Layer 5 of a small transformer language model trained on English Wikipedia (18 layers, counted from 0, width 128).
In attention head 4, each number of a token's query is one row of weights dot the token's vector x. The head spreads its attention over the tokens so far by the softmax of query dot key.

Query weights of the head. A number n stands for (n - 500) times 0.00093.
q0: 360 420 486 605 282 414 590 259 406 390 531 385 407 547 519 457 293 653 467 412 415 331 259 610 437 452 359 512 430 428 299 651 519 462 313 336 473 616 296 603 433 568 482 569 620 671 526 437 538 402 484 608 527 482 435 556 643 400 339 314 194 212 434 645 391 656 468 554 274 306 456 481 492 588 251 573 351 637 570 535 395 346 525 829 479 545 288 485 647 492 314 563 414 520 650 412 496 714 648 564 526 704 548 594 552 477 620 429 748 529 493 524 604 514 569 547 491 315 384 535 329 569 387 695 576 281 586 517
q1: 663 460 454 473 576 604 541 497 475 591 607 579 411 472 640 552 436 438 412 629 575 591 564 364 335 332 621 154 522 345 693 742 586 511 406 349 489 476 563 108 450 315 612 667 437 632 546 554 562 606 376 567 567 468 485 434 437 330 599 490 538 511 511 496 345 440 699 316 781 511 500 572 337 493 548 438 596 708 412 500 611 474 701 382 537 554 674 289 365 643 482 266 604 485 563 650 677 563 504 331 388 632 732 590 570 568 554 380 262 582 536 447 411 402 496 440 448 460 433 330 638 304 568 380 394 383 445 586
q2: 532 684 338 385 504 385 504 542 695 612 346 288 439 488 536 557 360 283 504 593 294 470 721 590 284 469 765 315 525 398 636 631 439 548 386 371 508 474 577 348 402 492 485 447 670 540 668 416 773 430 394 585 415 761 383 462 392 446 669 281 293 316 398 693 322 336 688 461 761 379 346 559 397 427 583 551 623 743 753 696 592 734 571 516 495 686 451 476 549 673 384 449 650 458 756 604 504 566 669 240 389 602 554 541 380 451 551 654 444 701 476 692 453 493 553 475 377 619 459 427 412 542 336 500 392 533 591 431
q3: 618 194 575 766 599 631 418 631 335 559 576 628 622 579 692 376 427 592 395 420 403 582 622 227 342 465 353 667 204 542 488 516 553 452 437 571 699 560 681 522 566 516 622 390 580 409 639 559 437 803 336 303 553 461 588 395 735 496 620 837 533 519 553 368 488 601 517 458 614 674 473 649 496 548 398 740 236 349 163 510 504 456 496 536 616 555 412 424 436 578 666 492 610 387 448 560 412 453 358 586 551 314 668 263 594 688 406 634 624 538 508 227 504 493 436 520 537 496 646 163 579 546 382 605 449 390 371 536
q4: 484 524 522 539 534 473 388 525 428 411 773 528 335 454 564 790 653 621 433 496 374 574 562 390 580 405 443 629 492 560 584 833 364 460 560 749 443 373 618 539 591 239 616 608 291 452 598 556 381 717 397 308 517 249 435 423 535 414 535 736 471 488 347 419 464 493 289 461 608 815 556 532 544 304 538 573 449 573 377 306 522 512 387 423 559 300 459 173 702 683 464 508 492 517 598 439 394 418 334 552 580 520 387 438 669 658 106 629 528 504 674 281 630 657 439 583 652 668 627 427 783 678 558 603 536 288 461 598
q5: 401 291 494 507 308 553 458 497 404 469 591 457 363 593 300 544 391 628 363 434 606 537 465 531 565 613 669 651 630 576 652 608 427 332 601 603 587 415 438 601 592 587 470 527 595 406 524 459 573 603 513 358 562 518 279 375 678 370 689 359 513 398 439 491 438 233 347 533 500 519 586 423 639 557 468 507 296 568 327 484 428 601 538 528 381 438 655 579 450 629 596 464 580 418 405 512 576 527 611 525 652 497 644 596 560 484 288 579 575 443 518 401 473 639 494 513 586 534 490 677 627 566 560 346 404 590 706 483
q6: 839 198 749 831 348 791 541 605 590 585 444 353 469 646 540 134 361 475 500 69 300 576 490 641 710 554 591 433 254 473 210 423 515 435 584 653 420 549 646 625 618 690 490 462 454 364 554 308 758 609 777 454 727 471 713 548 489 593 538 505 624 495 479 343 550 706 621 761 322 442 635 347 540 591 367 794 564 643 675 555 329 591 599 738 681 719 713 591 206 433 315 690 530 447 556 626 231 731 353 624 510 451 244 164 532 340 708 594 293 634 613 432 647 421 556 557 591 520 572 363 532 279 209 615 370 365 391 355
q7: 630 495 317 251 603 401 463 664 303 639 609 443 436 293 669 598 699 486 322 368 513 510 615 224 560 469 649 514 445 595 482 693 187 342 447 673 771 456 738 432 491 343 599 195 495 523 474 441 189 551 347 354 347 198 382 667 674 758 237 542 240 806 560 586 607 447 462 202 461 617 531 553 642 327 270 648 510 256 348 413 384 514 479 523 647 455 391 277 594 709 410 513 558 514 459 527 577 423 207 575 701 395 595 583 541 611 278 542 410 712 544 622 540 567 322 352 436 598 537 395 764 664 533 652 599 472 490 671
q8: 621 414 412 350 496 644 338 537 348 430 551 604 620 635 430 381 548 480 302 516 477 640 704 503 375 427 633 367 388 342 547 616 472 379 469 535 673 487 618 364 542 952 692 489 627 371 607 353 704 443 338 687 603 447 631 575 626 629 377 644 674 515 436 524 337 375 287 541 391 447 635 353 372 662 589 662 430 348 752 305 388 674 672 468 421 259 567 528 626 609 437 511 288 545 270 461 492 687 407 600 675 267 526 536 429 625 430 426 567 613 354 656 439 504 425 440 583 632 528 659 545 305 421 618 520 403 648 610
q9: 545 488 262 342 414 455 632 654 426 521 571 654 530 541 524 555 313 712 514 450 335 504 555 185 646 621 376 615 525 640 648 567 242 570 313 637 500 626 519 240 630 373 563 319 601 454 593 475 549 679 469 483 585 163 588 539 216 480 643 664 389 532 559 654 594 504 500 496 770 668 465 557 300 153 339 219 216 453 392 371 519 583 245 388 533 860 408 404 559 675 595 271 471 543 634 657 738 577 388 390 479 544 548 509 673 602 260 461 521 704 630 451 504 500 429 530 526 627 517 362 535 544 517 655 554 398 464 642
q10: 714 303 290 457 597 462 485 713 360 518 537 718 428 514 394 644 698 377 321 594 450 588 678 475 267 518 500 546 708 571 404 553 583 192 609 503 489 536 537 412 689 548 749 454 541 355 258 529 441 653 539 361 471 421 384 457 607 619 508 500 293 433 462 612 419 584 543 578 603 400 247 672 625 590 451 728 422 419 544 403 428 792 656 511 584 441 601 372 391 599 470 611 485 574 492 701 343 517 456 310 493 507 564 710 426 462 310 730 533 575 511 359 446 297 605 466 485 665 432 455 574 617 423 530 607 385 452 587
q11: 479 451 373 444 603 456 344 604 552 700 653 600 536 495 327 577 616 285 543 347 579 607 471 474 442 586 546 511 500 541 525 608 550 507 493 519 606 703 500 580 569 587 578 416 589 525 370 521 538 511 784 604 505 425 596 626 647 514 626 434 722 392 396 535 242 458 588 587 534 229 487 514 618 536 520 433 571 497 665 589 293 773 648 380 429 409 653 400 354 562 619 616 431 637 518 655 575 593 660 431 444 383 500 714 474 449 483 652 712 470 493 423 411 350 959 439 472 413 364 767 596 598 412 555 451 475 633 573
q12: 675 519 624 431 540 517 579 500 196 622 465 444 387 488 390 652 555 569 449 446 541 475 535 490 530 609 442 504 332 589 435 340 715 339 726 654 450 688 587 483 496 599 346 467 484 642 410 200 342 417 703 745 516 213 388 642 739 574 604 543 397 254 331 381 360 430 452 426 423 572 485 508 413 663 518 736 431 387 554 523 631 430 654 434 418 284 632 271 529 504 477 493 296 721 523 346 604 566 434 654 648 601 607 681 552 303 723 324 354 377 496 351 601 415 558 327 566 519 317 337 416 397 395 559 657 559 608 552
q13: 572 412 394 549 774 606 268 440 768 580 427 325 473 456 568 406 574 316 290 504 515 574 730 377 391 645 477 543 368 500 473 496 609 675 511 493 519 703 556 504 436 674 595 435 604 637 507 490 394 551 678 620 495 511 539 705 496 589 426 443 508 547 523 515 383 507 763 581 569 595 488 275 297 550 572 536 613 540 429 259 300 492 575 811 509 372 566 477 601 437 470 493 598 536 566 469 538 467 500 444 617 232 338 492 427 308 887 618 26 529 739 417 548 521 581 445 551 519 648 542 652 493 531 712 622 410 525 493
q14: 661 718 576 545 434 428 729 650 458 623 386 466 568 589 535 527 496 645 496 493 332 481 442 512 558 421 482 579 593 448 601 382 482 391 562 538 415 309 500 412 465 255 446 527 454 514 555 515 521 406 347 400 505 507 507 455 440 469 428 543 268 335 550 511 601 532 401 460 470 818 416 777 535 518 473 634 318 477 435 574 733 379 523 397 528 594 468 500 487 649 465 295 323 537 454 567 603 393 572 590 476 558 514 486 577 688 389 328 440 707 155 510 689 412 393 583 533 573 389 180 231 423 514 250 496 721 454 421
q15: 661 443 161 745 500 399 433 394 544 476 529 417 723 453 432 722 521 703 340 410 559 636 682 373 487 623 614 267 492 504 363 426 612 443 320 435 496 377 511 381 679 500 481 635 385 313 232 521 602 680 483 331 440 575 426 273 496 516 548 511 257 554 533 626 388 341 483 461 500 723 304 604 356 471 431 272 551 562 553 350 597 619 326 541 541 536 139 348 454 684 553 528 416 479 697 541 369 528 548 524 520 433 629 483 445 783 380 664 297 595 587 654 563 568 611 475 449 745 537 615 793 915 578 500 480 471 592 445
q16: 484 508 526 547 420 533 651 553 741 803 492 623 541 506 676 577 367 325 692 488 484 641 508 520 433 306 581 287 575 251 896 628 620 589 420 442 476 434 489 430 341 516 512 500 525 528 555 405 705 441 491 512 491 476 283 676 395 256 658 653 605 372 587 414 532 430 602 371 484 508 631 340 275 754 319 586 539 785 527 507 750 451 534 410 495 645 447 348 373 625 484 303 628 521 586 585 516 484 579 388 323 749 641 659 548 371 452 367 182 365 687 515 306 376 340 687 404 355 413 389 334 209 464 326 455 483 649 412
q17: 500 281 628 451 492 649 369 617 355 443 453 470 382 538 390 278 618 396 517 426 691 350 755 268 568 387 358 520 457 435 458 704 288 258 572 579 604 533 535 696 364 279 585 533 111 408 507 747 603 556 541 360 587 190 403 455 797 511 504 529 579 496 472 454 401 329 331 537 530 520 453 504 743 481 373 565 318 380 471 396 514 481 572 724 539 435 636 589 369 639 531 500 545 452 399 508 643 590 442 519 481 384 559 484 476 492 333 442 739 368 564 448 399 603 589 327 588 447 735 566 532 430 339 686 420 409 321 413
q18: 598 468 548 380 511 523 591 466 367 521 443 497 576 503 681 540 413 443 419 575 548 519 489 412 558 255 507 398 676 590 602 730 385 338 417 443 366 577 629 217 500 346 554 547 260 553 610 568 500 511 552 479 555 411 489 560 481 404 511 606 358 862 475 457 629 371 485 344 652 658 654 535 395 639 430 391 582 610 185 446 529 201 398 266 580 465 364 261 350 642 641 445 545 459 539 585 400 541 389 233 532 493 633 660 696 427 277 513 450 356 483 503 572 480 411 391 517 437 550 318 463 503 429 397 504 445 469 465
q19: 558 453 525 305 447 514 193 367 399 551 409 534 532 491 693 489 404 441 423 547 519 534 408 510 418 611 390 862 388 599 484 420 360 512 427 293 810 577 557 585 381 379 583 478 563 559 565 721 428 666 550 238 442 523 607 388 525 595 631 275 561 575 360 594 384 564 594 545 620 614 329 542 581 401 641 471 529 392 347 645 514 441 577 630 377 628 769 441 703 310 457 386 704 570 341 684 603 460 275 465 418 198 428 452 454 584 346 441 720 513 366 560 191 471 722 460 454 368 424 678 258 556 610 507 328 343 500 698
q20: 552 509 887 712 473 561 433 341 332 504 408 551 380 523 290 459 429 465 705 360 644 481 265 723 447 466 274 656 593 449 366 465 633 565 607 352 187 675 267 769 581 547 479 823 570 604 623 685 679 558 555 615 574 525 636 381 341 399 542 426 774 375 367 273 539 611 282 534 600 337 420 474 521 592 673 491 748 690 651 544 388 627 496 697 436 478 663 843 447 231 643 479 547 614 205 500 518 503 585 594 595 470 379 603 460 589 624 484 517 588 381 193 521 319 535 656 599 414 562 403 300 205 472 575 314 348 481 504
q21: 553 558 694 629 360 349 472 340 562 451 477 456 541 466 341 458 739 270 653 495 504 554 495 935 436 447 617 611 454 614 464 226 757 540 756 287 284 495 357 675 438 585 448 466 627 491 413 613 425 278 519 432 402 757 532 562 534 722 374 322 514 637 514 554 779 639 589 595 237 430 459 562 704 849 517 734 666 411 573 591 541 301 756 378 444 331 677 564 424 209 388 657 557 519 364 428 581 560 510 429 398 264 206 486 427 408 664 466 203 394 509 589 531 404 659 426 564 384 349 745 354 247 514 348 589 639 709 314
q22: 568 515 434 516 730 324 404 662 189 461 193 672 565 181 727 426 500 628 538 535 452 362 510 472 656 280 642 676 695 624 437 585 290 524 428 369 662 378 482 558 476 583 664 519 376 588 376 521 220 576 142 152 292 348 549 588 489 680 304 509 424 678 715 534 398 241 469 237 613 775 376 399 427 277 384 422 443 268 308 496 640 431 377 397 572 694 332 332 671 581 407 258 717 474 624 534 707 313 357 625 451 271 717 702 344 797 259 514 402 736 495 593 443 550 495 214 327 718 635 282 413 537 685 442 358 495 643 787
q23: 317 575 304 516 617 624 636 490 563 290 758 467 691 514 689 557 365 556 566 766 372 549 412 310 632 416 511 550 538 341 623 668 335 556 345 668 436 471 517 541 577 414 759 443 584 523 628 441 386 457 444 492 561 522 538 393 476 332 671 723 550 514 389 394 459 661 461 480 414 570 604 659 437 454 418 739 496 432 300 443 507 553 433 300 745 500 432 451 723 639 537 504 348 370 702 304 542 512 394 363 448 419 768 353 500 477 444 595 413 548 717 405 504 420 348 612 630 630 569 648 701 615 702 490 575 755 528 476
q24: 368 640 469 512 318 728 841 497 545 651 561 392 415 686 837 302 387 515 563 251 419 665 585 459 634 533 375 336 666 628 530 543 368 580 455 568 557 351 607 364 608 425 525 482 550 542 578 193 739 747 419 639 642 375 366 504 418 393 668 557 390 471 477 508 414 624 571 617 511 646 552 433 432 400 511 496 352 738 413 478 497 557 525 592 526 737 581 638 306 547 386 408 500 472 754 477 623 530 701 470 368 437 511 426 718 484 433 692 412 561 552 369 593 493 473 438 548 425 616 446 643 464 317 503 591 422 566 414
q25: 421 606 296 480 630 345 640 575 609 523 405 651 431 367 400 479 477 602 641 538 709 545 423 475 683 574 387 411 654 732 804 458 550 511 645 429 462 418 497 451 474 451 380 471 324 292 463 510 443 625 412 389 444 628 656 432 212 482 667 582 535 688 531 485 366 294 374 407 743 571 376 470 388 275 618 484 400 457 533 510 837 447 246 496 389 586 393 447 557 628 481 463 664 579 699 693 607 264 504 404 425 460 533 570 376 554 440 419 519 536 448 479 415 570 385 461 328 519 469 416 528 565 649 366 417 826 496 677
q26: 432 387 372 417 638 310 485 729 466 149 540 495 520 316 486 468 655 735 452 628 643 548 790 237 446 553 245 254 510 521 855 575 315 432 461 509 294 548 625 495 365 602 617 547 346 583 343 845 233 490 443 351 410 642 411 614 384 301 548 528 288 809 605 451 558 353 347 638 664 520 384 389 543 243 486 297 541 296 553 335 667 747 249 520 599 747 213 282 579 722 456 595 726 454 589 667 426 370 436 178 437 562 505 646 402 510 360 482 633 432 625 358 281 568 342 430 369 452 530 792 756 757 814 705 456 288 542 535
q27: 754 724 638 287 385 546 496 568 543 367 456 504 323 545 531 574 661 386 314 532 462 504 464 598 448 654 346 488 532 517 449 323 391 327 376 433 370 487 414 543 399 723 557 556 508 669 335 548 652 459 533 476 447 519 385 637 487 408 521 504 476 368 391 623 570 550 632 455 568 263 554 550 901 397 485 688 512 444 727 533 395 667 746 706 447 391 735 536 500 577 598 657 574 475 325 587 500 488 589 365 746 377 458 480 804 520 298 574 480 344 253 454 442 588 361 460 469 403 444 715 578 722 257 504 841 358 270 482
q28: 328 593 618 451 383 542 655 426 588 473 336 508 528 556 641 336 282 268 614 488 268 349 287 650 755 477 554 512 386 516 512 645 374 708 409 403 473 383 412 308 428 385 230 452 473 512 436 564 591 484 300 394 484 552 519 618 115 448 458 507 448 552 603 473 618 360 460 473 544 512 533 352 496 344 558 348 581 559 378 448 557 309 284 678 682 576 313 559 642 333 438 317 641 245 555 454 652 298 446 451 355 289 411 417 482 682 530 362 322 525 500 608 406 675 254 678 509 588 582 336 593 423 556 345 362 385 250 583
q29: 405 494 486 655 566 512 552 448 765 627 574 338 377 495 519 560 630 325 640 259 574 607 458 505 612 497 599 389 451 503 411 542 513 471 472 523 449 486 410 555 703 478 399 570 519 659 364 594 559 356 544 623 572 506 654 581 599 512 431 332 523 284 692 551 484 593 430 472 344 735 502 519 717 529 479 486 614 699 552 546 459 426 521 353 357 503 394 532 407 431 529 534 372 557 680 322 593 495 834 453 525 426 622 448 439 549 569 399 417 439 394 535 584 535 706 389 498 506 506 548 557 479 515 346 678 618 569 311
q30: 457 508 479 496 541 385 528 575 737 566 642 810 348 647 558 489 568 390 676 646 443 644 392 571 668 489 653 576 648 637 632 624 460 645 481 605 618 206 333 487 669 418 526 403 532 324 725 422 540 573 454 802 602 466 638 550 328 511 458 585 662 470 396 406 279 425 373 486 703 362 446 465 620 279 515 774 669 433 649 606 525 654 749 567 438 593 567 405 626 274 336 492 450 582 579 629 670 347 720 192 302 557 451 657 407 597 650 647 516 534 577 309 435 431 678 560 577 597 652 401 443 309 465 346 578 573 492 528
q31: 351 627 380 309 503 451 558 578 579 490 473 575 598 515 513 443 452 447 665 476 487 493 469 544 647 507 557 510 524 694 732 575 388 573 461 429 593 308 561 413 572 576 535 399 540 460 383 616 665 661 440 557 474 665 628 553 354 468 525 591 648 564 697 470 526 261 420 682 609 576 421 543 415 406 459 436 353 503 533 399 718 631 273 376 511 721 500 386 494 709 414 487 602 308 490 700 537 440 540 405 335 438 603 582 406 760 238 366 507 692 467 458 321 614 433 476 435 543 564 648 605 576 596 606 503 558 475 548

Each question shows a short text with each token's key, already scaled and adjusted for position as the last token sees it. A number n stands for (n - 500) times 0.0026.

Then comes the last token's vector x. A number n stands for (n - 500) times 0.019.

0 " engine": 531 493 519 440 461 548 469 377 400 458 455 469 464 430 553 485 444 478 468 599 526 593 529 478 489 782 521 465 532 428 541 563
1 "er": 507 442 502 499 462 549 488 404 420 463 475 421 445 456 510 470 491 497 463 567 492 584 526 520 503 803 561 442 526 413 532 587
2 " |": 552 549 579 453 364 448 440 370 360 427 469 459 453 508 479 471 552 424 465 472 574 626 515 448 456 691 534 472 523 456 558 520
3 " Bern": 547 538 556 475 436 543 497 350 416 455 469 376 533 428 554 455 543 386 443 527 548 641 526 448 492 717 511 472 491 458 499 526
4 "ie": 465 554 564 474 408 491 505 359 382 451 433 401 456 494 526 466 504 462 532 548 516 600 496 468 525 762 495 443 554 473 546 525
x: 525 494 514 498 508 376 456 522 493 522 512 507 509 379 500 456 439 525 557 538 475 515 502 502 530 438 446 474 530 428 515 597 483 471 544 488 556 518 540 516 495 511 561 558 532 447 470 521 505 516 484 463 235 535 505 553 445 532 564 515 523 464 466 511 435 403 483 446 499 554 431 441 415 505 565 497 512 571 462 470 589 489 544 508 553 514 417 562 537 571 526 501 416 482 471 501 511 446 481 488 466 434 452 492 510 531 493 416 539 542 556 503 504 526 570 416 293 515 503 490 474 534 527 497 446 454 487 480
To which token does the last token give the most attention? 1 "er"

0 "|": 523 447 496 408 320 432 475 347 381 440 428 551 460 539 434 505 500 520 443 453 668 603 478 392 421 593 552 503 458 468 499 515
1 " Rec": 500 501 504 498 413 551 498 296 408 392 342 410 389 453 502 551 487 477 528 487 570 602 443 466 482 672 510 454 530 475 451 559
2 "ording": 468 468 513 434 459 601 532 400 444 452 437 431 489 478 531 466 482 502 467 525 545 553 464 537 522 803 563 458 532 368 530 599
3 " &": 508 590 615 379 371 468 480 355 423 420 492 485 497 552 457 504 608 334 485 506 515 653 474 452 436 633 513 468 474 465 509 500
4 " m": 467 485 502 480 479 582 507 293 412 451 429 401 514 491 506 497 582 400 458 491 595 566 515 520 491 751 523 490 479 430 460 558
x: 542 553 506 480 514 353 536 524 578 488 555 458 442 438 450 508 514 446 488 519 509 442 593 450 521 560 439 479 451 465 522 482 414 551 446 514 520 516 430 421 565 477 464 470 503 486 494 568 466 478 540 541 299 447 448 437 424 493 523 526 482 492 479 518 524 417 520 484 486 539 474 539 478 594 480 515 440 488 526 475 491 515 485 526 486 466 506 486 556 532 526 473 501 579 505 427 497 489 481 464 471 473 580 500 458 487 518 552 526 536 413 516 441 518 528 501 225 497 550 490 511 616 548 470 552 524 502 506
Which token does the last token look at most, and with what share of its attention? 3 " &", with about 50%

0 " |": 507 487 543 439 371 478 444 386 369 434 468 469 449 518 469 495 448 432 437 487 577 609 511 442 460 679 542 478 531 466 526 520
1 " ": 521 455 596 431 452 462 448 501 398 408 471 452 436 551 457 518 484 507 477 487 485 612 581 455 468 720 518 455 565 469 535 561
2 "4": 511 462 523 420 430 501 487 449 353 437 448 423 427 478 527 481 489 484 468 507 509 603 566 453 506 728 495 447 569 501 516 548
3 ":": 506 516 593 405 416 461 461 415 407 426 452 413 437 504 467 507 550 432 477 480 562 638 566 456 446 658 534 483 559 479 493 559
4 "1": 493 507 559 450 399 499 498 405 358 427 435 429 432 486 495 490 530 499 504 512 526 622 534 421 507 696 500 492 596 496 496 538
x: 472 497 431 475 521 321 525 479 504 448 535 514 461 458 484 517 540 535 555 517 489 583 445 549 526 501 516 474 514 534 499 520 557 512 451 455 533 528 488 552 563 567 535 479 473 514 490 543 428 499 443 521 148 487 502 532 480 522 447 494 501 519 509 499 503 480 496 463 453 517 461 522 466 517 598 492 515 464 518 501 478 420 509 428 546 448 422 536 530 540 508 483 484 565 477 543 469 447 501 498 487 548 553 567 511 487 551 503 477 444 509 564 520 523 503 539 325 511 500 505 512 477 573 482 531 472 479 546
Which token does the last token look at most, and with what share of its attention? 1 " ", with about 50%

0 " not": 480 422 542 419 479 535 462 394 367 426 433 451 490 519 477 484 475 484 388 526 614 647 531 484 507 684 509 470 557 493 509 531
1 " a": 518 474 547 452 397 489 450 383 359 475 405 422 458 492 520 504 503 447 422 535 603 593 579 437 463 677 493 451 561 501 500 534
2 " c": 543 496 540 514 441 519 504 316 445 441 418 388 478 439 559 495 470 421 420 489 614 568 492 483 503 682 496 479 547 444 514 568
3 "andidate": 511 508 522 437 406 505 464 393 354 429 488 450 510 455 495 478 531 486 499 574 545 649 542 424 452 705 510 494 547 441 445 516
4 " f": 450 525 530 490 471 558 472 359 380 455 426 421 425 454 559 577 579 445 519 502 545 560 502 468 514 722 536 473 530 484 495 581
x: 541 538 499 475 529 367 565 523 489 417 541 495 443 438 468 476 508 487 522 584 549 400 553 493 435 515 395 453 487 608 471 462 462 466 530 480 496 497 445 474 520 544 534 550 512 544 531 540 494 449 548 499 290 491 497 574 462 494 509 507 484 511 486 534 459 434 503 452 479 520 443 557 545 556 445 559 523 473 492 438 540 517 516 454 467 485 471 376 485 555 586 525 439 521 481 428 487 427 481 482 465 540 500 561 496 479 595 467 520 549 445 531 435 461 563 471 323 503 578 504 461 585 611 505 458 489 543 470
Which token does the last token look at most, and with what share of its attention? 3 "andidate", with about 70%

0 " Mot": 525 473 483 486 451 524 494 371 398 457 413 467 494 489 530 504 456 496 481 527 582 553 505 480 523 718 516 442 541 494 553 548
1 "or": 497 455 508 474 380 533 521 384 444 455 446 424 538 490 541 432 517 470 480 549 548 551 479 462 541 696 481 453 540 439 539 534
2 " Car": 528 492 493 520 428 517 535 362 426 477 402 429 515 436 563 471 475 487 498 510 562 529 484 477 535 703 489 447 525 446 491 557
3 "ri": 502 505 549 469 428 518 512 400 427 462 439 397 464 480 495 443 525 478 484 523 509 563 526 503 528 711 515 482 582 427 513 573
4 "ers": 497 501 560 495 475 533 509 427 415 482 435 447 449 492 499 496 481 486 514 520 485 526 509 514 523 756 514 461 569 444 555 576
x: 439 490 514 487 492 439 497 542 537 497 510 521 560 313 540 544 570 537 516 519 481 475 503 459 482 492 490 507 483 485 545 495 538 518 513 483 596 502 516 533 420 531 518 534 493 473 488 573 450 509 453 544 174 499 465 493 497 544 513 518 513 510 497 472 555 452 515 492 551 584 463 501 492 512 478 574 502 558 438 457 554 461 453 476 519 525 458 499 566 521 476 465 536 518 535 546 503 362 496 577 501 520 438 517 508 477 489 457 515 565 497 427 482 465 526 493 309 465 510 474 505 507 554 454 523 498 477 485
Which two tokens does the last token look at most, in order? 4 "ers", 3 "ri"

0 " ": 529 455 589 440 469 468 461 456 393 438 466 459 461 537 475 486 475 502 448 507 539 618 585 464 462 684 509 468 557 456 537 546
1 "2": 501 463 528 460 474 489 486 463 372 447 446 420 430 470 519 493 495 518 478 532 512 602 571 471 481 702 507 462 593 477 525 548
2 "0": 480 469 518 461 466 488 483 430 393 447 424 401 432 464 547 464 486 509 471 507 526 606 557 470 479 684 495 464 591 498 521 556
3 "1": 492 510 557 487 431 499 491 420 376 457 431 426 417 481 511 486 507 503 491 517 544 599 523 482 489 699 507 482 594 474 508 541
4 "2": 483 525 581 469 468 512 510 415 383 501 451 454 430 495 512 505 500 565 531 500 549 549 535 507 509 717 531 496 575 435 521 563
x: 484 501 476 485 529 376 405 560 477 503 546 501 498 406 473 563 585 508 545 565 495 495 510 558 518 492 530 466 506 511 520 550 501 465 493 523 552 532 484 534 434 547 562 392 472 504 508 573 360 539 456 555 211 506 505 570 533 508 484 536 496 507 466 466 518 509 447 534 473 566 527 426 565 536 531 531 526 444 525 447 514 559 531 486 465 414 516 509 550 514 548 522 506 539 459 518 486 503 552 455 460 498 466 574 527 468 516 518 502 503 511 546 512 500 540 517 331 486 489 563 487 533 606 477 465 419 482 560
To which token does the last token give the most attention? 0 " "

0 " \"": 484 428 550 436 399 512 504 352 405 437 393 465 494 480 504 476 471 487 418 527 571 622 545 423 476 648 508 516 517 493 485 553
1 "T": 519 440 495 504 485 514 513 372 363 453 420 392 467 469 558 512 467 510 472 521 596 555 517 506 506 701 493 453 576 453 514 544
2 "ones": 487 450 574 411 439 501 500 381 395 498 431 458 531 520 535 489 547 460 503 501 521 563 514 481 540 737 492 457 561 468 549 559
3 " for": 480 516 609 423 377 465 514 380 417 456 448 448 476 548 513 484 551 400 500 493 549 613 493 451 457 666 473 450 539 492 518 538
4 " J": 447 544 544 507 447 471 496 374 403 465 394 404 499 452 533 469 532 482 505 482 587 573 525 482 485 706 479 442 550 444 549 536
x: 523 472 465 500 464 376 490 520 505 511 433 486 513 420 477 491 506 501 434 551 578 483 460 466 495 493 547 524 472 399 502 577 469 480 510 487 507 499 417 443 490 466 485 446 444 565 505 472 511 517 500 463 263 533 487 464 513 578 498 441 523 483 482 558 534 424 506 559 463 488 460 538 488 464 495 414 542 533 527 506 480 570 478 495 505 537 505 442 482 529 563 506 474 525 485 563 558 465 516 528 419 554 537 525 411 582 472 530 432 428 472 535 402 509 484 494 246 539 475 516 494 592 510 486 589 496 495 494
Which token does the last token look at most, and with what share of its attention? 3 " for", with about 40%

0 "1": 486 503 568 452 414 469 476 398 306 440 439 412 437 484 510 495 465 469 413 564 565 667 577 435 493 805 516 467 611 461 539 558
1 "9": 509 517 578 414 426 485 464 399 310 468 459 411 396 469 495 494 500 440 467 468 528 708 573 453 457 808 527 498 555 462 508 561
2 "0": 517 502 563 400 406 442 474 400 309 420 449 383 442 459 537 436 507 508 494 510 565 695 579 410 448 763 498 501 606 456 530 559
3 "4": 480 554 586 430 390 453 485 407 276 442 462 437 429 481 537 460 539 495 495 470 586 654 538 471 489 820 501 450 544 462 531 534
4 ",": 393 719 674 409 376 479 482 334 413 456 508 513 448 523 486 529 574 521 607 419 491 657 491 458 466 681 522 427 463 479 551 547
x: 470 552 468 495 451 404 474 483 487 506 507 485 514 518 507 525 497 525 512 516 511 506 520 681 516 517 525 511 514 473 519 511 551 488 531 456 489 468 510 511 477 522 498 514 501 490 540 487 510 520 524 538 127 494 492 515 474 507 489 513 477 456 471 474 474 475 445 598 464 516 508 511 479 526 542 524 493 491 499 511 479 545 482 533 462 520 494 498 498 488 500 489 489 545 497 508 497 508 535 509 504 539 477 514 450 494 584 519 525 509 495 459 479 455 552 538 202 514 503 502 484 485 478 509 473 495 503 512
To which token does the last token give the most attention? 2 "0"

0 " c": 463 429 513 499 439 545 532 300 425 472 445 411 508 429 576 469 465 480 399 504 637 580 480 491 508 708 487 502 525 438 520 564
1 "le": 496 480 543 474 452 551 506 374 361 501 405 394 442 491 529 472 515 522 484 502 527 588 512 483 533 785 525 502 565 478 516 575
2 "an": 515 502 569 485 411 499 520 388 392 490 445 374 467 485 519 407 516 452 445 523 520 589 515 502 504 766 490 483 580 408 526 560
3 "ing": 503 503 583 480 489 501 505 413 382 490 473 430 434 493 520 484 494 476 512 496 483 553 509 552 513 810 559 479 563 433 562 614
4 " k": 438 534 579 478 415 544 510 315 416 413 460 398 495 485 535 516 541 450 472 518 574 623 484 481 470 730 512 509 549 462 516 562
x: 514 476 479 464 467 356 549 563 497 499 595 532 438 415 436 551 514 501 531 557 548 469 557 429 580 468 452 554 467 519 481 469 465 497 453 445 427 524 485 496 567 428 465 500 491 470 519 533 479 418 524 459 245 456 475 480 493 499 575 542 530 532 521 458 539 337 485 510 486 543 483 537 486 478 529 460 450 518 562 513 478 504 508 528 513 511 424 508 524 507 544 562 439 474 505 529 475 458 581 483 472 508 506 495 492 519 547 503 505 393 484 451 457 547 536 529 296 495 564 541 523 556 531 446 522 497 497 505
Which two tokens does the last token look at most, in order? 3 "ing", 1 "le"

0 " of": 488 418 560 447 444 469 476 365 389 472 503 470 497 523 524 495 431 443 418 536 600 630 500 487 432 674 532 433 522 457 502 534
1 " B": 551 436 491 541 487 538 504 377 369 467 461 413 486 501 563 506 455 460 465 515 577 569 504 483 485 749 503 455 503 469 498 517
2 "ush": 531 457 535 498 484 529 514 356 407 497 424 442 471 468 571 499 505 462 462 540 573 547 491 512 494 751 478 465 542 459 535 575
3 "n": 490 496 562 483 449 538 525 346 426 443 441 394 456 506 522 478 534 440 494 533 514 587 510 502 516 738 499 468 557 467 539 544
4 "ell": 466 550 543 472 481 512 494 416 436 479 413 420 464 485 472 463 485 535 515 510 516 557 522 524 497 768 519 452 591 423 548 569
x: 506 487 459 540 460 390 461 593 515 475 480 564 506 360 529 486 598 581 543 574 460 506 440 495 506 529 482 480 506 465 550 504 530 496 472 475 516 509 508 496 455 496 520 423 450 492 499 446 423 461 520 486 192 505 493 502 513 558 538 474 471 473 533 497 539 426 507 532 551 501 477 435 500 492 508 513 482 480 470 559 465 425 487 515 515 464 514 536 610 485 431 490 486 453 451 497 531 394 475 458 460 529 508 455 459 506 471 447 504 568 490 501 473 537 507 490 292 528 515 555 472 486 533 474 560 516 497 521
Which two tokens does the last token look at most, in order? 4 "ell", 0 " of"